Layer 4 of a small transformer language model trained on English Wikipedia (8 layers, counted from 0, width 128).
A neuron's activation on a vector x is GELU(weights . x), where the dot is the dot product.

Input weights of the MLP neurons that the questions are about. A number n stands for (n - 128) times 0.0024.
n2: 125, 201, 133, 70, 78, 119, 139, 89, 132, 159, 186, 115, 207, 78, 120, 96, 70, 54, 169, 99, 57, 181, 188, 127, 191, 249, 143, 67, 163, 199, 172, 139, 133, 105, 136, 112, 183, 196, 134, 107, 75, 144, 177, 165, 92, 149, 189, 113, 171, 128, 98, 135, 153, 146, 143, 119, 167, 128, 65, 145, 118, 85, 159, 127, 75, 83, 133, 115, 95, 134, 90, 113, 80, 141, 83, 132, 178, 148, 106, 222, 121, 145, 106, 105, 186, 142, 128, 126, 130, 95, 104, 105, 120, 105, 98, 159, 89, 142, 173, 159, 129, 83, 101, 88, 117, 120, 69, 88, 113, 120, 119, 129, 112, 145, 165, 57, 97, 205, 114, 105, 139, 126, 159, 170, 92, 74, 98, 132
n9: 163, 165, 139, 121, 122, 130, 184, 141, 130, 120, 99, 131, 131, 129, 95, 139, 145, 155, 100, 164, 137, 78, 82, 118, 112, 133, 92, 141, 126, 145, 144, 109, 118, 138, 102, 102, 170, 150, 104, 121, 102, 107, 99, 182, 135, 148, 109, 121, 103, 69, 108, 141, 129, 116, 139, 159, 98, 173, 122, 105, 139, 125, 156, 107, 121, 122, 199, 125, 162, 166, 117, 181, 158, 152, 231, 131, 119, 133, 120, 149, 147, 80, 59, 156, 111, 133, 134, 112, 139, 131, 163, 87, 108, 144, 187, 125, 157, 106, 102, 139, 97, 122, 141, 116, 128, 143, 138, 117, 93, 138, 182, 143, 149, 132, 83, 125, 113, 154, 130, 120, 107, 158, 118, 144, 88, 157, 139, 116
n14: 120, 132, 187, 152, 139, 100, 111, 96, 122, 145, 112, 82, 126, 128, 123, 202, 137, 158, 93, 129, 119, 132, 107, 123, 131, 143, 106, 125, 145, 189, 190, 193, 107, 88, 143, 150, 138, 118, 64, 109, 110, 129, 83, 167, 124, 130, 104, 95, 68, 111, 150, 148, 118, 93, 156, 171, 66, 128, 170, 107, 137, 127, 148, 137, 142, 132, 136, 55, 126, 112, 137, 132, 110, 160, 126, 139, 140, 97, 76, 57, 105, 136, 132, 174, 125, 116, 117, 90, 101, 104, 83, 146, 129, 93, 131, 217, 201, 204, 141, 105, 122, 108, 79, 124, 129, 145, 133, 127, 182, 123, 109, 141, 115, 154, 124, 119, 198, 175, 111, 120, 97, 113, 110, 136, 132, 106, 177, 151
n46: 115, 129, 176, 113, 103, 134, 84, 90, 118, 123, 118, 96, 157, 164, 142, 169, 129, 137, 105, 102, 67, 73, 82, 119, 96, 136, 179, 99, 94, 171, 137, 172, 107, 129, 133, 94, 127, 125, 145, 133, 175, 99, 173, 68, 75, 123, 189, 113, 117, 139, 141, 164, 149, 166, 127, 80, 117, 121, 114, 61, 129, 163, 205, 88, 153, 171, 127, 195, 94, 114, 113, 111, 97, 104, 92, 132, 139, 109, 109, 131, 89, 104, 113, 190, 117, 111, 103, 174, 92, 160, 119, 119, 113, 174, 173, 178, 195, 126, 168, 140, 114, 85, 99, 106, 146, 163, 145, 91, 131, 137, 155, 91, 118, 191, 141, 115, 83, 82, 94, 144, 149, 152, 102, 71, 142, 189, 118, 120
n52: 123, 140, 116, 59, 154, 94, 121, 143, 182, 108, 184, 113, 107, 125, 94, 121, 181, 131, 120, 111, 156, 143, 77, 147, 126, 133, 144, 71, 140, 144, 119, 134, 72, 106, 115, 180, 121, 89, 115, 93, 155, 186, 121, 68, 129, 102, 216, 176, 69, 133, 136, 136, 113, 112, 88, 175, 94, 194, 61, 105, 101, 148, 172, 112, 125, 131, 132, 146, 130, 101, 118, 72, 180, 122, 134, 159, 160, 127, 142, 119, 132, 70, 104, 112, 76, 119, 119, 185, 139, 90, 107, 110, 138, 138, 121, 125, 139, 186, 133, 133, 114, 133, 135, 107, 153, 71, 145, 78, 120, 72, 95, 163, 174, 104, 107, 99, 121, 103, 152, 111, 173, 152, 139, 158, 134, 202, 137, 132
n107: 124, 148, 146, 121, 100, 154, 182, 159, 139, 113, 168, 134, 113, 113, 110, 137, 95, 155, 93, 182, 120, 143, 144, 123, 120, 126, 142, 87, 126, 104, 161, 117, 186, 97, 181, 77, 165, 111, 104, 128, 148, 138, 128, 120, 152, 153, 151, 131, 110, 144, 104, 87, 106, 196, 87, 192, 157, 64, 132, 126, 139, 121, 147, 140, 109, 97, 123, 80, 143, 91, 94, 125, 132, 89, 131, 106, 128, 144, 140, 140, 161, 111, 121, 108, 113, 136, 133, 148, 153, 114, 162, 108, 128, 134, 114, 121, 101, 149, 107, 124, 66, 146, 183, 91, 144, 94, 143, 147, 150, 104, 150, 121, 124, 121, 133, 104, 124, 145, 92, 122, 146, 153, 127, 115, 145, 179, 120, 98
n156: 140, 127, 170, 143, 105, 141, 77, 175, 142, 146, 112, 98, 173, 84, 61, 121, 115, 132, 106, 161, 145, 56, 141, 121, 187, 110, 109, 131, 203, 164, 82, 182, 96, 144, 136, 146, 124, 63, 140, 52, 136, 171, 143, 146, 122, 136, 126, 151, 149, 176, 88, 150, 77, 167, 130, 90, 85, 92, 136, 71, 80, 114, 113, 160, 116, 72, 137, 131, 61, 131, 170, 170, 111, 131, 144, 117, 152, 219, 113, 116, 130, 113, 134, 77, 92, 175, 150, 179, 158, 164, 105, 79, 123, 96, 103, 126, 150, 156, 128, 141, 41, 98, 199, 131, 144, 83, 81, 104, 131, 102, 137, 156, 84, 192, 149, 136, 118, 124, 127, 200, 110, 150, 112, 172, 95, 163, 158, 113
n199: 134, 131, 143, 139, 125, 147, 80, 110, 91, 122, 131, 111, 130, 164, 158, 157, 117, 170, 103, 93, 129, 155, 169, 116, 107, 132, 97, 125, 107, 66, 140, 155, 205, 111, 98, 142, 163, 92, 147, 163, 119, 167, 191, 136, 116, 150, 141, 129, 69, 105, 192, 95, 130, 198, 137, 112, 81, 161, 132, 112, 107, 161, 125, 115, 160, 88, 163, 93, 101, 119, 121, 82, 140, 162, 123, 123, 100, 143, 140, 120, 133, 172, 123, 141, 114, 109, 133, 99, 128, 91, 133, 126, 59, 180, 85, 144, 120, 213, 109, 143, 94, 109, 131, 120, 123, 105, 143, 159, 92, 112, 160, 135, 76, 133, 155, 141, 118, 139, 120, 203, 168, 145, 115, 130, 121, 162, 125, 104
n225: 179, 139, 156, 124, 137, 98, 84, 112, 97, 149, 160, 92, 149, 66, 48, 154, 171, 117, 203, 170, 76, 192, 97, 145, 241, 172, 115, 149, 152, 145, 69, 198, 62, 129, 203, 162, 134, 87, 148, 96, 107, 95, 194, 88, 88, 57, 207, 185, 33, 186, 162, 155, 105, 146, 116, 99, 71, 135, 99, 91, 192, 22, 139, 133, 150, 111, 157, 119, 61, 187, 75, 70, 175, 89, 108, 98, 141, 141, 78, 83, 94, 90, 117, 121, 134, 130, 210, 134, 133, 161, 93, 137, 149, 127, 138, 178, 178, 102, 130, 176, 98, 155, 123, 57, 103, 167, 110, 95, 90, 109, 156, 54, 100, 145, 102, 167, 205, 145, 70, 129, 173, 164, 155, 158, 109, 175, 93, 143
n251: 134, 186, 142, 105, 129, 75, 155, 122, 102, 112, 143, 108, 94, 117, 140, 174, 138, 183, 141, 181, 133, 176, 98, 91, 154, 134, 116, 94, 97, 123, 137, 204, 87, 142, 166, 116, 123, 153, 108, 43, 93, 161, 108, 137, 79, 83, 69, 186, 160, 172, 119, 111, 88, 76, 173, 173, 178, 189, 165, 122, 151, 59, 145, 155, 175, 141, 112, 145, 149, 87, 110, 125, 96, 124, 156, 109, 101, 134, 77, 78, 111, 134, 176, 147, 121, 115, 157, 160, 116, 99, 135, 92, 18, 154, 111, 178, 184, 148, 131, 125, 92, 75, 174, 101, 117, 98, 158, 122, 142, 186, 107, 156, 52, 128, 84, 79, 190, 93, 139, 137, 150, 156, 165, 94, 105, 98, 162, 97
n252: 151, 98, 99, 127, 104, 172, 126, 150, 138, 147, 120, 124, 139, 101, 78, 123, 134, 121, 172, 149, 79, 142, 88, 87, 141, 132, 164, 133, 97, 134, 125, 156, 107, 76, 152, 152, 124, 80, 159, 133, 197, 175, 133, 121, 99, 114, 130, 138, 140, 145, 84, 141, 104, 122, 99, 154, 201, 135, 109, 84, 100, 146, 132, 151, 62, 189, 194, 143, 91, 137, 171, 77, 124, 113, 158, 157, 147, 164, 123, 111, 120, 131, 147, 88, 146, 125, 117, 100, 94, 165, 116, 54, 162, 80, 92, 157, 126, 160, 154, 148, 124, 101, 136, 144, 47, 120, 131, 124, 116, 166, 117, 184, 81, 121, 106, 144, 122, 151, 196, 170, 170, 141, 113, 78, 100, 176, 106, 95
n268: 103, 135, 165, 171, 162, 100, 121, 114, 157, 133, 145, 68, 151, 102, 123, 116, 117, 160, 94, 135, 104, 132, 139, 103, 134, 125, 123, 64, 130, 172, 142, 132, 139, 145, 115, 105, 174, 102, 122, 117, 125, 86, 132, 120, 170, 103, 145, 94, 126, 140, 178, 121, 109, 128, 97, 182, 131, 123, 114, 98, 196, 103, 116, 144, 107, 87, 119, 130, 111, 111, 126, 118, 105, 116, 97, 160, 127, 138, 123, 157, 184, 74, 133, 112, 121, 171, 143, 139, 151, 100, 138, 80, 113, 88, 114, 116, 116, 136, 191, 146, 180, 150, 129, 149, 141, 127, 148, 139, 143, 164, 145, 85, 132, 135, 111, 144, 176, 140, 181, 91, 158, 126, 130, 90, 95, 106, 153, 95
n269: 136, 136, 207, 118, 168, 162, 96, 99, 120, 140, 173, 109, 187, 187, 101, 94, 160, 109, 185, 114, 136, 89, 114, 99, 105, 126, 122, 127, 140, 138, 121, 120, 74, 115, 120, 149, 126, 128, 109, 75, 125, 218, 139, 143, 120, 114, 77, 108, 158, 146, 97, 200, 113, 94, 175, 187, 112, 127, 68, 136, 150, 89, 153, 187, 158, 103, 122, 124, 108, 107, 72, 139, 108, 182, 135, 101, 118, 84, 82, 107, 82, 98, 123, 204, 83, 105, 156, 127, 103, 161, 107, 150, 60, 101, 126, 126, 173, 129, 131, 106, 159, 125, 138, 156, 143, 116, 92, 100, 131, 177, 86, 154, 79, 156, 68, 73, 218, 156, 140, 145, 161, 160, 141, 133, 141, 173, 127, 94
n319: 147, 188, 111, 148, 139, 153, 161, 104, 72, 133, 93, 103, 121, 78, 158, 116, 121, 146, 121, 87, 136, 162, 139, 149, 113, 149, 127, 135, 136, 90, 175, 106, 189, 135, 141, 96, 116, 100, 127, 119, 100, 229, 125, 117, 120, 156, 139, 161, 112, 139, 86, 102, 139, 159, 120, 137, 138, 152, 93, 85, 119, 64, 150, 86, 110, 113, 109, 129, 148, 149, 117, 161, 100, 97, 142, 115, 131, 176, 115, 65, 111, 112, 146, 125, 87, 99, 99, 121, 137, 147, 179, 107, 84, 125, 122, 192, 145, 105, 140, 97, 169, 123, 144, 137, 110, 66, 184, 129, 104, 127, 168, 139, 148, 117, 96, 159, 161, 152, 140, 167, 107, 119, 110, 152, 123, 175, 119, 121
n340: 137, 125, 110, 117, 123, 131, 79, 92, 125, 120, 154, 72, 122, 138, 148, 168, 126, 137, 98, 166, 117, 146, 104, 133, 171, 200, 128, 120, 117, 108, 82, 156, 142, 101, 122, 178, 125, 133, 148, 109, 150, 127, 77, 94, 189, 111, 129, 157, 105, 161, 135, 178, 129, 18, 126, 121, 62, 110, 125, 131, 63, 133, 128, 132, 104, 165, 158, 142, 92, 113, 92, 91, 114, 119, 135, 93, 126, 177, 140, 148, 99, 33, 154, 131, 171, 182, 114, 128, 144, 189, 148, 107, 124, 117, 190, 169, 144, 108, 152, 178, 184, 143, 132, 136, 47, 135, 179, 95, 135, 115, 131, 140, 160, 131, 165, 158, 116, 96, 63, 77, 105, 182, 185, 148, 42, 206, 107, 104
n385: 119, 103, 154, 41, 76, 147, 72, 127, 89, 228, 109, 165, 141, 121, 97, 160, 106, 188, 155, 141, 121, 117, 87, 111, 201, 138, 131, 116, 134, 141, 187, 124, 138, 162, 127, 121, 72, 116, 140, 118, 186, 195, 90, 101, 130, 141, 205, 56, 129, 176, 135, 158, 97, 78, 122, 98, 150, 88, 104, 153, 110, 64, 168, 116, 171, 157, 141, 192, 102, 169, 117, 106, 124, 76, 205, 127, 135, 95, 79, 129, 148, 74, 100, 187, 190, 84, 147, 114, 105, 91, 43, 119, 179, 82, 96, 94, 110, 190, 120, 143, 167, 90, 91, 190, 118, 166, 204, 69, 65, 114, 183, 148, 66, 138, 74, 71, 133, 154, 173, 91, 104, 176, 130, 178, 87, 130, 139, 193
n412: 111, 105, 106, 72, 96, 153, 81, 59, 93, 110, 155, 119, 104, 129, 146, 159, 80, 113, 171, 177, 175, 147, 104, 161, 168, 151, 93, 126, 175, 205, 114, 102, 103, 107, 160, 177, 107, 170, 193, 135, 206, 128, 159, 151, 134, 65, 177, 210, 127, 169, 98, 114, 108, 113, 95, 158, 30, 98, 134, 66, 147, 123, 157, 112, 178, 144, 204, 210, 120, 147, 162, 99, 138, 62, 170, 123, 117, 141, 103, 179, 142, 112, 168, 135, 196, 174, 122, 123, 126, 144, 126, 108, 104, 56, 131, 158, 147, 68, 100, 146, 101, 34, 97, 53, 123, 164, 160, 123, 76, 143, 101, 75, 119, 100, 136, 70, 85, 108, 112, 110, 210, 157, 80, 92, 160, 150, 148, 159
n482: 103, 102, 153, 46, 110, 171, 103, 110, 139, 101, 147, 137, 100, 117, 177, 167, 90, 191, 142, 161, 178, 120, 101, 117, 114, 165, 151, 120, 175, 97, 132, 177, 113, 104, 120, 144, 119, 122, 184, 115, 144, 133, 153, 139, 96, 104, 190, 156, 119, 156, 93, 166, 124, 131, 143, 191, 147, 133, 148, 69, 144, 110, 103, 124, 127, 137, 130, 156, 106, 116, 115, 139, 110, 89, 182, 93, 64, 111, 119, 116, 130, 85, 144, 129, 189, 128, 155, 179, 167, 110, 87, 83, 134, 125, 86, 150, 135, 159, 168, 99, 115, 58, 108, 131, 172, 152, 82, 91, 79, 137, 153, 143, 115, 144, 134, 64, 102, 134, 80, 142, 196, 147, 55, 134, 144, 156, 183, 158
n493: 187, 149, 157, 114, 103, 130, 71, 150, 114, 161, 176, 103, 86, 100, 118, 154, 120, 148, 118, 162, 84, 100, 98, 120, 126, 145, 168, 71, 199, 92, 124, 102, 75, 43, 177, 142, 150, 110, 150, 173, 126, 126, 156, 157, 111, 121, 127, 104, 119, 171, 165, 146, 87, 106, 123, 87, 144, 115, 96, 131, 103, 154, 131, 125, 112, 125, 173, 149, 175, 140, 130, 118, 116, 157, 105, 109, 170, 127, 115, 148, 141, 105, 155, 80, 121, 114, 134, 204, 107, 179, 155, 130, 96, 135, 101, 135, 167, 160, 77, 173, 138, 72, 124, 116, 66, 99, 134, 113, 130, 129, 80, 73, 110, 100, 67, 69, 150, 134, 152, 144, 122, 155, 150, 184, 108, 158, 80, 127

Each question shows a token from some text and the vector x that enters the MLP there. A number n stands for (n - 128) times 0.081.

":": 107, 92, 109, 108, 99, 120, 131, 147, 119, 135, 110, 125, 147, 116, 127, 142, 156, 117, 143, 119, 114, 142, 140, 159, 150, 114, 120, 147, 118, 101, 115, 125, 105, 123, 117, 120, 147, 126, 110, 139, 138, 112, 129, 121, 114, 134, 97, 148, 123, 121, 96, 137, 135, 129, 117, 119, 130, 110, 135, 133, 119, 125, 158, 151, 135, 122, 115, 123, 123, 141, 108, 135, 149, 137, 115, 118, 126, 107, 130, 112, 80, 126, 185, 90, 112, 108, 127, 148, 148, 139, 159, 187, 143, 152, 106, 154, 139, 91, 117, 112, 109, 138, 150, 117, 123, 139, 114, 182, 130, 143, 141, 141, 139, 109, 120, 153, 142, 129, 96, 126, 139, 92, 158, 141, 148, 150, 105, 140
The most active neuron and its activation: n225, at about 3

" do": 146, 150, 122, 133, 117, 124, 153, 151, 135, 156, 135, 151, 140, 112, 136, 92, 138, 120, 103, 131, 120, 153, 130, 134, 120, 118, 119, 102, 126, 155, 109, 133, 133, 126, 98, 139, 158, 128, 104, 144, 128, 136, 130, 118, 116, 134, 121, 100, 122, 108, 122, 128, 124, 111, 125, 147, 138, 154, 117, 134, 156, 96, 106, 137, 110, 137, 102, 128, 144, 111, 142, 129, 121, 145, 116, 150, 114, 166, 173, 129, 131, 150, 133, 141, 107, 128, 103, 112, 93, 139, 124, 132, 124, 118, 144, 113, 135, 121, 113, 156, 142, 152, 106, 118, 162, 115, 96, 194, 151, 127, 129, 104, 162, 106, 97, 127, 95, 128, 144, 125, 112, 100, 135, 141, 131, 131, 129, 121
Which three neurons fire most, strongest first? n268, n2, n9

"st": 89, 111, 152, 134, 140, 148, 125, 148, 116, 167, 128, 184, 146, 166, 114, 128, 145, 139, 119, 102, 94, 138, 141, 171, 103, 101, 134, 105, 90, 132, 109, 134, 148, 134, 107, 97, 119, 126, 140, 105, 138, 124, 94, 140, 130, 139, 106, 134, 143, 132, 118, 113, 114, 101, 110, 109, 138, 141, 88, 146, 159, 126, 127, 160, 137, 130, 127, 89, 116, 143, 115, 129, 116, 124, 134, 95, 102, 128, 162, 153, 150, 154, 100, 128, 121, 121, 115, 103, 131, 147, 120, 171, 108, 113, 167, 122, 109, 137, 141, 88, 116, 141, 135, 131, 119, 128, 133, 148, 147, 151, 138, 140, 129, 121, 119, 166, 137, 169, 125, 122, 143, 113, 108, 149, 132, 130, 97, 112
The two highest activations, in order: n269, n107

"vi": 176, 111, 153, 147, 127, 160, 142, 168, 144, 93, 137, 141, 146, 114, 93, 126, 114, 112, 131, 133, 151, 104, 125, 149, 137, 97, 119, 139, 129, 119, 104, 124, 134, 136, 126, 105, 122, 113, 96, 139, 125, 115, 92, 126, 168, 160, 95, 118, 132, 103, 119, 117, 140, 121, 149, 144, 111, 138, 165, 140, 139, 146, 118, 130, 147, 145, 121, 94, 129, 118, 118, 117, 168, 146, 141, 117, 166, 129, 163, 130, 112, 168, 154, 105, 120, 99, 112, 126, 121, 119, 117, 154, 159, 114, 127, 97, 120, 149, 156, 108, 135, 133, 100, 163, 128, 139, 118, 159, 157, 118, 90, 150, 120, 98, 115, 114, 120, 89, 114, 149, 143, 112, 126, 120, 104, 118, 116, 115
The neuron with the highest activation: n14

".": 128, 123, 116, 138, 130, 122, 135, 129, 121, 131, 97, 120, 126, 133, 140, 131, 134, 117, 90, 120, 133, 125, 137, 118, 125, 129, 142, 140, 137, 143, 131, 130, 142, 132, 117, 139, 107, 118, 127, 138, 112, 102, 143, 121, 129, 110, 108, 117, 119, 146, 133, 115, 125, 112, 123, 111, 116, 163, 95, 133, 121, 126, 130, 126, 112, 124, 144, 135, 147, 128, 139, 152, 135, 130, 134, 142, 119, 134, 139, 140, 133, 131, 140, 141, 126, 87, 120, 90, 129, 137, 135, 122, 132, 139, 117, 122, 152, 119, 120, 135, 127, 180, 130, 112, 135, 132, 133, 219, 159, 152, 140, 119, 176, 116, 122, 104, 124, 125, 100, 120, 105, 97, 102, 128, 119, 130, 120, 136
Which three neurons fire most, strongest first? n9, n319, n14

"ce": 112, 125, 130, 141, 130, 115, 122, 165, 117, 131, 116, 103, 126, 158, 153, 108, 126, 142, 102, 132, 114, 191, 118, 130, 96, 121, 133, 145, 123, 149, 140, 128, 114, 144, 80, 148, 155, 139, 113, 87, 101, 105, 89, 145, 129, 141, 120, 126, 129, 142, 135, 84, 136, 87, 141, 141, 121, 146, 113, 150, 101, 138, 109, 108, 135, 109, 107, 120, 152, 122, 162, 143, 133, 153, 105, 126, 126, 119, 160, 141, 141, 156, 129, 129, 106, 118, 124, 89, 106, 157, 142, 159, 119, 139, 120, 140, 124, 135, 141, 132, 160, 124, 112, 129, 124, 139, 145, 150, 148, 152, 115, 114, 141, 84, 158, 140, 130, 136, 134, 83, 122, 109, 145, 149, 137, 104, 139, 109
The neuron with the highest activation: n14

"\n": 128, 120, 108, 123, 115, 126, 126, 126, 138, 118, 103, 150, 110, 113, 125, 119, 125, 137, 121, 126, 143, 134, 125, 124, 132, 119, 116, 125, 145, 132, 123, 126, 133, 113, 110, 129, 110, 135, 140, 151, 133, 138, 120, 115, 128, 126, 127, 163, 125, 141, 113, 143, 139, 121, 102, 119, 128, 131, 122, 127, 139, 127, 141, 127, 120, 136, 140, 144, 150, 106, 123, 140, 126, 147, 128, 120, 96, 104, 164, 136, 134, 132, 152, 121, 121, 83, 97, 127, 118, 141, 140, 131, 125, 139, 116, 114, 136, 142, 139, 102, 116, 172, 148, 130, 130, 150, 110, 186, 135, 131, 128, 128, 205, 133, 144, 119, 95, 112, 99, 118, 131, 109, 116, 119, 122, 120, 128, 119
The neuron with the highest activation: n482

" based": 120, 150, 113, 141, 135, 113, 138, 141, 159, 150, 103, 100, 140, 148, 144, 133, 112, 147, 109, 130, 125, 139, 119, 125, 101, 119, 119, 118, 109, 166, 113, 123, 159, 160, 140, 130, 150, 124, 155, 153, 142, 108, 113, 105, 130, 131, 86, 107, 129, 139, 140, 110, 151, 118, 131, 135, 103, 118, 119, 134, 124, 127, 116, 119, 117, 122, 128, 132, 144, 129, 110, 128, 119, 147, 140, 142, 151, 154, 154, 136, 115, 106, 104, 136, 120, 91, 137, 107, 130, 132, 144, 113, 149, 98, 132, 110, 146, 113, 113, 116, 165, 164, 146, 162, 139, 114, 141, 190, 134, 154, 146, 124, 130, 119, 118, 128, 91, 80, 104, 117, 155, 97, 132, 151, 127, 115, 100, 102
Which three neurons fire most, strongest first? n268, n340, n9

"ar": 134, 110, 126, 148, 166, 127, 142, 158, 120, 145, 133, 150, 109, 144, 138, 128, 126, 128, 106, 111, 105, 94, 134, 146, 151, 93, 141, 112, 118, 118, 79, 129, 108, 154, 158, 149, 129, 117, 160, 119, 120, 131, 172, 143, 142, 148, 151, 106, 142, 117, 139, 115, 130, 129, 127, 106, 158, 107, 151, 121, 120, 109, 84, 137, 90, 104, 136, 130, 119, 106, 101, 121, 138, 139, 158, 131, 132, 140, 162, 131, 145, 151, 137, 108, 123, 120, 98, 148, 109, 143, 144, 103, 156, 117, 105, 94, 139, 112, 156, 148, 126, 130, 164, 131, 124, 117, 134, 170, 113, 122, 134, 123, 162, 112, 117, 119, 128, 106, 118, 153, 121, 108, 132, 113, 146, 135, 119, 101
The neuron with the highest activation: n156

"w": 115, 136, 98, 90, 109, 133, 159, 124, 102, 109, 127, 104, 103, 129, 156, 138, 95, 108, 117, 105, 97, 145, 130, 127, 113, 145, 123, 131, 129, 102, 141, 112, 134, 127, 133, 161, 111, 162, 158, 151, 127, 114, 104, 112, 121, 127, 94, 114, 132, 141, 132, 125, 110, 130, 150, 96, 134, 120, 126, 120, 135, 138, 105, 136, 141, 127, 103, 114, 138, 123, 133, 128, 143, 164, 84, 160, 128, 147, 154, 168, 150, 128, 147, 110, 132, 122, 129, 172, 137, 176, 125, 117, 143, 101, 146, 110, 135, 154, 129, 117, 173, 132, 125, 92, 134, 143, 121, 143, 168, 108, 129, 133, 125, 140, 141, 147, 104, 113, 85, 74, 111, 124, 127, 157, 126, 123, 142, 176
The most active neuron and its activation: n340, at about 2.6

" or": 140, 147, 140, 115, 141, 130, 147, 117, 125, 129, 123, 143, 130, 131, 95, 135, 156, 132, 101, 111, 128, 97, 128, 129, 121, 128, 122, 127, 138, 102, 133, 132, 119, 141, 111, 118, 163, 131, 101, 141, 128, 105, 119, 139, 124, 155, 126, 119, 113, 153, 116, 120, 120, 123, 113, 145, 132, 153, 145, 101, 144, 158, 103, 101, 128, 126, 134, 91, 168, 134, 101, 114, 133, 142, 122, 114, 137, 110, 156, 111, 148, 128, 118, 124, 127, 90, 139, 130, 113, 111, 141, 111, 136, 120, 137, 119, 121, 136, 162, 128, 149, 131, 124, 147, 157, 110, 128, 201, 168, 142, 117, 112, 140, 116, 112, 116, 140, 118, 108, 145, 143, 76, 124, 176, 130, 96, 107, 123
The two highest activations, in order: n14, n9

"duc": 98, 123, 142, 121, 150, 123, 144, 161, 147, 117, 132, 166, 151, 153, 108, 117, 141, 157, 144, 93, 128, 125, 157, 179, 135, 115, 128, 118, 84, 112, 143, 121, 137, 125, 83, 102, 137, 159, 133, 130, 96, 172, 138, 99, 136, 122, 106, 110, 109, 134, 111, 125, 133, 103, 149, 143, 133, 123, 127, 152, 90, 133, 107, 145, 115, 164, 141, 121, 96, 105, 111, 120, 157, 133, 99, 126, 160, 118, 163, 141, 103, 123, 98, 115, 138, 124, 134, 129, 133, 100, 140, 142, 123, 145, 133, 96, 141, 104, 151, 121, 128, 164, 124, 107, 124, 134, 100, 140, 139, 121, 132, 151, 144, 145, 99, 126, 134, 138, 126, 116, 170, 113, 119, 147, 124, 114, 119, 114
The most active neuron and its activation: n269, at about 1.8

"d": 132, 106, 119, 128, 150, 136, 154, 130, 167, 137, 131, 156, 124, 119, 130, 157, 143, 139, 131, 127, 120, 117, 109, 148, 106, 98, 167, 135, 101, 108, 102, 104, 119, 188, 158, 137, 161, 168, 130, 161, 100, 126, 113, 97, 119, 119, 169, 112, 125, 112, 135, 126, 140, 160, 114, 91, 109, 123, 149, 115, 124, 122, 103, 164, 140, 164, 106, 131, 160, 143, 103, 138, 134, 125, 142, 141, 126, 116, 128, 143, 110, 92, 115, 164, 139, 120, 145, 109, 121, 123, 125, 148, 157, 95, 97, 109, 139, 120, 131, 122, 129, 143, 144, 124, 139, 135, 124, 133, 127, 114, 149, 98, 121, 88, 110, 148, 118, 142, 109, 137, 138, 123, 143, 113, 100, 127, 63, 121
The neuron with the highest activation: n225

" to": 102, 132, 127, 133, 109, 103, 148, 118, 106, 110, 117, 154, 137, 147, 163, 124, 140, 138, 133, 123, 129, 102, 110, 134, 137, 127, 148, 103, 102, 139, 124, 134, 125, 127, 118, 102, 112, 156, 121, 127, 136, 130, 109, 130, 103, 120, 135, 132, 117, 145, 145, 112, 144, 119, 127, 132, 127, 132, 147, 112, 100, 139, 114, 128, 152, 129, 111, 131, 124, 117, 136, 145, 118, 141, 110, 105, 119, 143, 179, 120, 104, 151, 138, 138, 113, 103, 113, 129, 93, 135, 111, 126, 127, 136, 124, 116, 107, 140, 126, 140, 164, 153, 141, 126, 104, 116, 120, 214, 152, 134, 124, 137, 151, 110, 114, 131, 114, 126, 132, 120, 135, 104, 130, 121, 146, 133, 169, 149
The neuron with the highest activation: n251

"va": 126, 105, 142, 143, 161, 139, 131, 147, 117, 148, 107, 138, 116, 87, 136, 88, 139, 126, 112, 129, 145, 114, 160, 159, 126, 95, 132, 131, 138, 143, 88, 135, 135, 148, 123, 119, 149, 106, 160, 131, 123, 108, 146, 109, 114, 122, 130, 132, 123, 118, 131, 112, 115, 155, 153, 112, 132, 179, 127, 141, 140, 119, 112, 115, 117, 94, 144, 137, 133, 104, 127, 177, 99, 134, 140, 149, 140, 157, 182, 143, 122, 136, 133, 108, 120, 128, 115, 141, 134, 132, 131, 92, 163, 118, 121, 95, 104, 87, 177, 134, 139, 154, 153, 158, 126, 106, 141, 155, 124, 101, 110, 141, 137, 109, 105, 106, 124, 114, 108, 129, 130, 120, 126, 127, 110, 128, 106, 111
The two highest activations, in order: n156, n268

" ": 164, 106, 148, 142, 125, 124, 128, 123, 126, 123, 130, 153, 117, 112, 95, 122, 97, 136, 82, 128, 129, 142, 111, 127, 114, 118, 124, 137, 110, 123, 123, 136, 116, 134, 134, 102, 124, 132, 115, 126, 117, 135, 134, 119, 142, 144, 115, 115, 146, 137, 115, 125, 141, 122, 136, 106, 124, 115, 136, 145, 151, 149, 141, 141, 102, 133, 125, 100, 138, 108, 118, 97, 104, 149, 120, 121, 144, 107, 178, 122, 134, 149, 129, 131, 134, 115, 131, 130, 134, 135, 128, 132, 106, 130, 125, 113, 137, 124, 131, 140, 152, 137, 109, 114, 121, 100, 121, 179, 174, 121, 120, 133, 208, 122, 88, 107, 134, 152, 154, 149, 129, 137, 135, 114, 113, 123, 127, 113
Which three neurons fire most, strongest first? n493, n107, n268

" issue": 112, 140, 120, 141, 124, 128, 132, 139, 140, 122, 106, 122, 107, 115, 133, 140, 145, 117, 119, 139, 131, 169, 138, 151, 128, 116, 120, 122, 143, 117, 104, 117, 132, 138, 116, 118, 119, 124, 130, 156, 125, 94, 126, 146, 142, 128, 109, 121, 159, 101, 131, 88, 154, 142, 115, 120, 148, 129, 118, 127, 94, 156, 97, 134, 104, 156, 119, 89, 128, 118, 111, 151, 123, 155, 123, 121, 141, 155, 179, 152, 106, 129, 127, 105, 134, 90, 113, 140, 123, 151, 105, 131, 137, 151, 76, 133, 109, 137, 135, 141, 131, 164, 131, 126, 98, 127, 118, 189, 140, 125, 109, 106, 137, 130, 106, 140, 169, 134, 138, 117, 154, 121, 119, 136, 139, 127, 125, 131
Which three neurons fire most, strongest first? n493, n107, n199

" con": 116, 143, 136, 130, 117, 126, 117, 146, 144, 115, 125, 165, 142, 104, 106, 93, 142, 107, 105, 135, 144, 167, 113, 150, 118, 137, 129, 110, 122, 130, 139, 124, 136, 118, 113, 115, 112, 118, 130, 144, 111, 135, 140, 121, 109, 142, 120, 124, 144, 94, 128, 146, 165, 107, 138, 155, 135, 148, 122, 130, 120, 127, 116, 119, 120, 123, 103, 121, 130, 111, 114, 136, 119, 120, 114, 149, 129, 115, 158, 126, 135, 133, 141, 117, 145, 69, 135, 152, 96, 142, 109, 107, 126, 130, 116, 104, 125, 126, 116, 113, 124, 137, 124, 150, 139, 129, 119, 210, 154, 115, 103, 140, 175, 124, 120, 141, 116, 135, 138, 143, 148, 119, 138, 127, 124, 127, 107, 109
The most active neuron and its activation: n52, at about 0.8